Layer 10 of a small transformer language model trained on English Wikipedia (17 layers, counted from 0, width 64).
Take only the direct path to the model's output, skipping the later layers: a vector added to the residual stream pushes a token's score in proportion to its dot product with that token's output vector.

Output vectors of the tokens that the questions are about. A number n stands for (n - 128) times 0.015.
"-": 126, 141, 127, 148, 129, 155, 92, 110, 116, 122, 134, 126, 133, 116, 110, 132, 129, 147, 146, 127, 158, 182, 149, 125, 125, 165, 127, 82, 123, 103, 140, 141, 109, 119, 113, 145, 98, 88, 138, 95, 151, 83, 138, 157, 108, 93, 114, 143, 102, 139, 115, 132, 141, 117, 123, 140, 144, 145, 118, 136, 167, 129, 151, 116
"ild": 90, 168, 151, 79, 128, 171, 144, 119, 139, 108, 70, 150, 173, 166, 172, 146, 124, 202, 93, 85, 147, 183, 120, 111, 114, 122, 188, 95, 93, 136, 108, 147, 165, 100, 121, 116, 159, 99, 152, 96, 150, 93, 105, 126, 97, 158, 148, 129, 83, 111, 137, 166, 102, 154, 210, 90, 88, 168, 101, 47, 175, 37, 178, 180
"od": 93, 137, 120, 122, 136, 119, 107, 99, 121, 135, 77, 115, 134, 163, 127, 120, 84, 155, 162, 121, 166, 130, 166, 161, 188, 150, 134, 133, 100, 173, 126, 96, 152, 113, 188, 134, 179, 137, 95, 131, 98, 119, 69, 92, 133, 113, 130, 181, 119, 86, 155, 141, 77, 134, 199, 142, 167, 166, 165, 99, 154, 113, 149, 143
".\"": 144, 154, 47, 64, 183, 97, 135, 143, 190, 113, 155, 132, 117, 172, 125, 119, 154, 179, 107, 95, 143, 155, 108, 138, 97, 153, 180, 119, 146, 147, 105, 164, 173, 135, 213, 29, 89, 171, 117, 117, 120, 103, 79, 142, 133, 168, 137, 113, 44, 97, 158, 59, 119, 155, 141, 118, 140, 174, 115, 101, 168, 71, 132, 164
"ition": 110, 138, 130, 105, 121, 146, 91, 140, 209, 98, 99, 77, 110, 169, 130, 165, 180, 170, 99, 88, 114, 141, 74, 110, 90, 133, 97, 109, 136, 179, 129, 94, 140, 118, 131, 104, 79, 190, 140, 85, 124, 105, 130, 84, 184, 58, 115, 146, 141, 125, 137, 77, 48, 202, 198, 103, 112, 104, 140, 161, 140, 99, 175, 171
"ance": 162, 145, 173, 56, 176, 106, 95, 170, 158, 91, 120, 189, 103, 171, 141, 127, 131, 151, 47, 134, 166, 130, 170, 92, 78, 132, 149, 142, 140, 117, 113, 131, 75, 94, 127, 105, 108, 116, 164, 80, 137, 81, 150, 111, 217, 160, 125, 98, 149, 98, 186, 93, 117, 120, 184, 75, 175, 155, 50, 165, 176, 29, 154, 177
"9": 92, 122, 122, 120, 164, 108, 139, 95, 131, 72, 126, 108, 148, 113, 149, 115, 118, 122, 122, 137, 129, 165, 122, 127, 120, 156, 106, 157, 155, 112, 142, 141, 114, 135, 153, 160, 144, 154, 169, 153, 105, 140, 147, 128, 137, 163, 109, 121, 113, 133, 124, 140, 149, 175, 158, 141, 80, 139, 133, 160, 106, 135, 123, 138
"nt": 210, 176, 76, 100, 111, 193, 85, 171, 132, 105, 108, 154, 127, 158, 157, 155, 118, 155, 147, 159, 167, 152, 95, 133, 73, 200, 249, 81, 158, 167, 153, 148, 69, 106, 162, 63, 160, 175, 197, 109, 71, 96, 98, 110, 151, 94, 141, 122, 108, 94, 98, 127, 151, 92, 193, 143, 140, 129, 109, 122, 101, 119, 188, 140
"g": 119, 113, 155, 190, 142, 185, 106, 173, 178, 130, 173, 168, 122, 136, 86, 115, 133, 139, 138, 133, 162, 113, 71, 186, 140, 152, 144, 106, 67, 114, 151, 130, 152, 116, 162, 141, 150, 115, 131, 116, 69, 126, 82, 72, 112, 145, 166, 98, 85, 141, 114, 129, 152, 153, 180, 141, 131, 161, 118, 158, 92, 147, 113, 95
"raph": 138, 131, 144, 154, 122, 174, 96, 125, 121, 96, 118, 196, 130, 183, 88, 132, 130, 187, 139, 88, 137, 155, 110, 109, 125, 179, 240, 122, 91, 163, 174, 107, 122, 104, 186, 97, 141, 158, 167, 124, 52, 130, 60, 120, 158, 79, 129, 152, 95, 57, 182, 112, 139, 177, 226, 40, 175, 94, 100, 117, 209, 70, 147, 131
"ng": 184, 138, 109, 118, 109, 146, 162, 140, 157, 107, 122, 145, 61, 164, 161, 221, 149, 178, 175, 100, 133, 180, 52, 175, 48, 146, 223, 105, 143, 132, 194, 151, 187, 165, 156, 83, 124, 134, 154, 177, 58, 101, 130, 102, 145, 135, 193, 146, 124, 73, 129, 120, 179, 109, 191, 106, 147, 173, 50, 122, 120, 102, 155, 82

Each question shows what one neuron of this layer's MLP adds at an activation of 1. A number n stands for (n - 128) times 0.0049.

n19: 134, 84, 153, 123, 116, 109, 129, 225, 96, 131, 137, 101, 118, 116, 168, 156, 114, 126, 111, 115, 149, 125, 133, 61, 119, 135, 152, 122, 111, 84, 95, 147, 156, 131, 135, 97, 132, 137, 145, 120, 94, 128, 111, 153, 101, 150, 111, 150, 145, 120, 124, 153, 88, 98, 105, 154, 84, 146, 165, 148, 148, 131, 178, 162
Pushed up most: "ild"

n68: 169, 174, 162, 150, 160, 143, 106, 136, 120, 121, 141, 135, 109, 111, 115, 126, 117, 131, 134, 91, 125, 130, 104, 106, 81, 132, 176, 134, 120, 142, 138, 110, 151, 157, 150, 162, 146, 124, 120, 104, 128, 129, 119, 142, 113, 130, 97, 138, 137, 197, 125, 126, 124, 122, 153, 144, 118, 119, 168, 119, 124, 158, 133, 150
Which two tokens does it push up most, strongest first? "nt", "g"

n113: 106, 121, 137, 173, 121, 115, 113, 117, 115, 96, 129, 158, 159, 161, 97, 114, 59, 140, 113, 121, 181, 99, 130, 98, 125, 89, 77, 143, 132, 106, 145, 145, 98, 127, 154, 140, 114, 123, 142, 161, 117, 122, 169, 156, 108, 104, 112, 153, 174, 140, 118, 144, 149, 121, 106, 119, 151, 135, 113, 161, 150, 133, 129, 80
Pushed up most: "-"

n7: 113, 154, 92, 95, 168, 142, 127, 175, 91, 156, 133, 147, 156, 178, 103, 146, 115, 173, 161, 176, 128, 138, 113, 137, 96, 127, 120, 134, 145, 125, 124, 158, 138, 48, 114, 83, 165, 114, 138, 109, 145, 152, 109, 134, 95, 117, 123, 105, 103, 138, 127, 111, 119, 95, 123, 142, 172, 106, 157, 107, 144, 95, 145, 94
Which three tokens does it push up most, strongest first? "nt", ".\"", "ild"

n118: 122, 124, 157, 112, 121, 148, 144, 123, 161, 118, 96, 101, 168, 123, 165, 181, 104, 154, 134, 111, 81, 89, 91, 176, 131, 148, 154, 165, 130, 167, 144, 103, 118, 148, 117, 141, 112, 151, 93, 124, 122, 142, 155, 144, 142, 171, 128, 132, 138, 134, 170, 142, 142, 137, 122, 127, 179, 88, 133, 137, 140, 90, 107, 138
Which of these tokens does it push down most? "-"

n238: 161, 132, 144, 124, 118, 74, 126, 128, 151, 130, 125, 109, 144, 95, 174, 147, 141, 99, 119, 160, 104, 145, 96, 144, 140, 124, 145, 125, 143, 102, 127, 157, 135, 156, 148, 61, 101, 131, 109, 157, 145, 120, 151, 140, 70, 158, 84, 122, 177, 92, 141, 131, 173, 128, 115, 112, 134, 132, 124, 134, 106, 140, 134, 161
Which three tokens does it push up most, strongest first? "ng", ".\"", "9"

n62: 84, 156, 111, 123, 133, 28, 123, 139, 148, 175, 143, 113, 137, 138, 69, 129, 151, 129, 101, 132, 128, 94, 101, 115, 124, 124, 160, 168, 133, 160, 133, 130, 150, 162, 159, 148, 142, 167, 90, 80, 70, 137, 149, 157, 110, 101, 152, 203, 91, 112, 168, 120, 130, 90, 111, 88, 147, 105, 156, 99, 162, 85, 148, 122
Which three tokens does it push up most, strongest first? ".\"", "raph", "od"

n151: 136, 186, 118, 138, 137, 107, 132, 95, 157, 150, 147, 77, 139, 94, 134, 142, 60, 126, 121, 160, 143, 128, 149, 110, 154, 153, 114, 111, 90, 116, 109, 79, 138, 142, 146, 149, 143, 102, 146, 139, 147, 104, 101, 147, 94, 160, 165, 108, 128, 131, 118, 116, 126, 63, 143, 94, 159, 147, 151, 143, 147, 120, 143, 105
Pushed up most: "od"

n10: 88, 123, 117, 132, 120, 129, 156, 106, 126, 111, 147, 123, 109, 129, 155, 92, 115, 104, 110, 146, 100, 97, 86, 163, 121, 132, 119, 126, 111, 172, 145, 105, 119, 133, 99, 155, 100, 157, 136, 151, 153, 161, 156, 106, 101, 151, 165, 164, 113, 87, 162, 156, 179, 81, 71, 95, 138, 133, 156, 99, 131, 174, 130, 129
Pushed up most: "9"

n171: 152, 158, 132, 145, 153, 138, 72, 107, 111, 124, 132, 70, 126, 141, 136, 125, 131, 155, 140, 111, 152, 112, 99, 107, 131, 117, 155, 148, 119, 103, 122, 137, 87, 161, 139, 148, 139, 130, 117, 142, 140, 138, 130, 116, 130, 125, 105, 123, 128, 102, 121, 88, 94, 116, 178, 187, 126, 120, 127, 157, 123, 90, 139, 96
Which three tokens does it push up most, strongest first? "nt", "ition", "od"

n205: 102, 94, 97, 121, 99, 136, 137, 172, 113, 92, 179, 142, 135, 153, 126, 112, 130, 144, 149, 115, 101, 175, 129, 109, 109, 137, 154, 126, 89, 121, 131, 115, 144, 112, 130, 150, 156, 90, 136, 101, 106, 134, 120, 137, 149, 178, 149, 155, 175, 146, 168, 139, 108, 153, 83, 77, 170, 165, 99, 127, 115, 152, 120, 121
Pushed up most: "raph"

n96: 157, 87, 157, 130, 147, 78, 118, 130, 124, 146, 134, 118, 148, 92, 140, 118, 174, 119, 118, 119, 139, 100, 107, 150, 119, 109, 141, 95, 130, 147, 134, 120, 175, 77, 117, 147, 114, 106, 108, 122, 89, 125, 96, 108, 78, 145, 115, 142, 101, 161, 165, 109, 145, 130, 83, 134, 103, 152, 137, 103, 142, 117, 132, 116
Pushed up most: "g"

n216: 124, 141, 145, 58, 111, 150, 152, 89, 173, 133, 153, 129, 106, 154, 148, 149, 97, 104, 66, 96, 100, 89, 131, 128, 146, 167, 155, 149, 142, 116, 111, 109, 107, 186, 104, 166, 89, 173, 119, 132, 119, 112, 119, 143, 89, 106, 149, 156, 158, 153, 119, 143, 140, 132, 127, 156, 205, 147, 97, 140, 128, 111, 100, 112
Which three tokens does it push up most, strongest first? "ance", "ng", "ition"

n110: 107, 98, 144, 166, 137, 182, 164, 156, 158, 196, 114, 124, 182, 134, 120, 156, 180, 107, 106, 146, 114, 136, 128, 178, 110, 123, 117, 111, 177, 138, 142, 105, 64, 162, 107, 116, 110, 121, 154, 97, 165, 139, 138, 126, 159, 159, 110, 160, 130, 198, 126, 121, 131, 132, 129, 137, 159, 116, 136, 106, 104, 119, 165, 117
Which two tokens does it push up most, strongest first? "ition", "-"

n177: 137, 94, 124, 100, 171, 135, 122, 102, 89, 152, 122, 90, 109, 136, 140, 99, 142, 110, 137, 130, 104, 116, 98, 87, 193, 162, 130, 112, 141, 113, 192, 105, 121, 78, 111, 108, 133, 123, 62, 137, 144, 136, 173, 111, 123, 111, 102, 82, 152, 112, 130, 123, 96, 120, 133, 144, 157, 91, 146, 150, 96, 99, 146, 79
Which of these tokens does it push down most? "ild"

n189: 147, 61, 162, 151, 99, 121, 135, 129, 135, 107, 107, 146, 176, 114, 136, 133, 169, 174, 144, 123, 127, 84, 121, 165, 145, 153, 129, 143, 77, 148, 153, 100, 96, 149, 112, 154, 120, 151, 144, 113, 121, 126, 128, 108, 113, 140, 111, 143, 145, 101, 149, 136, 121, 114, 120, 142, 118, 145, 130, 191, 126, 119, 128, 121
Which of these tokens does it push down most? ".\""

n203: 119, 135, 127, 147, 142, 146, 114, 160, 150, 104, 96, 157, 127, 154, 91, 120, 86, 138, 82, 132, 125, 175, 105, 125, 78, 123, 81, 154, 92, 160, 144, 148, 111, 120, 129, 107, 123, 132, 112, 132, 167, 133, 135, 164, 90, 141, 144, 176, 139, 133, 80, 115, 73, 148, 95, 105, 134, 121, 148, 138, 162, 143, 119, 66
Which of these tokens does it push down most? "nt"

n84: 120, 98, 121, 164, 126, 59, 134, 105, 127, 149, 135, 74, 104, 137, 97, 111, 114, 138, 143, 143, 146, 107, 121, 151, 172, 168, 181, 109, 129, 128, 121, 133, 105, 109, 152, 140, 145, 123, 95, 145, 102, 124, 118, 132, 129, 127, 207, 162, 151, 135, 157, 110, 118, 94, 121, 109, 137, 127, 127, 152, 127, 105, 108, 134
Which of these tokens does it push down most? "ild"

n116: 144, 126, 141, 137, 126, 157, 106, 76, 113, 122, 117, 146, 126, 95, 66, 90, 129, 110, 110, 81, 130, 87, 135, 108, 93, 112, 152, 139, 146, 159, 137, 152, 112, 135, 84, 155, 118, 87, 134, 169, 88, 173, 121, 73, 95, 33, 137, 132, 181, 108, 152, 154, 111, 88, 155, 111, 147, 112, 110, 133, 91, 113, 132, 165
Pushed up most: "raph"

n127: 152, 105, 108, 137, 136, 179, 158, 172, 127, 123, 160, 115, 138, 84, 119, 153, 96, 154, 147, 111, 139, 130, 92, 146, 110, 129, 165, 101, 111, 146, 117, 143, 129, 130, 122, 84, 110, 149, 162, 94, 92, 65, 163, 99, 148, 141, 159, 140, 94, 139, 89, 129, 180, 111, 127, 136, 129, 95, 135, 113, 122, 145, 113, 113
Which of these tokens does it push down most? "od"

n14: 150, 122, 138, 111, 163, 125, 132, 121, 140, 169, 118, 115, 169, 174, 146, 102, 135, 130, 123, 121, 120, 100, 158, 102, 142, 108, 117, 122, 111, 134, 134, 143, 99, 142, 127, 161, 135, 117, 97, 110, 144, 100, 140, 140, 162, 102, 111, 112, 114, 127, 127, 107, 140, 89, 89, 96, 108, 109, 101, 88, 144, 164, 157, 127
Which two tokens does it push up most, strongest first? "ance", "-"

n174: 144, 129, 114, 87, 137, 158, 55, 116, 115, 97, 150, 123, 154, 92, 152, 118, 140, 129, 132, 85, 138, 116, 126, 113, 87, 104, 143, 143, 134, 77, 149, 84, 98, 104, 114, 126, 163, 109, 146, 136, 123, 210, 143, 126, 138, 134, 160, 104, 114, 128, 97, 172, 117, 128, 177, 158, 138, 101, 130, 146, 118, 107, 90, 138
Which two tokens does it push up most, strongest first? "nt", "9"

n82: 123, 144, 114, 128, 124, 111, 117, 134, 145, 96, 174, 179, 152, 116, 110, 185, 106, 148, 69, 107, 59, 88, 90, 129, 145, 105, 124, 132, 107, 108, 117, 102, 135, 158, 127, 158, 120, 115, 157, 157, 151, 127, 135, 133, 166, 109, 92, 131, 107, 113, 98, 82, 153, 110, 162, 130, 148, 152, 135, 155, 175, 114, 108, 139
Which three tokens does it push up most, strongest first? "ance", "raph", "ition"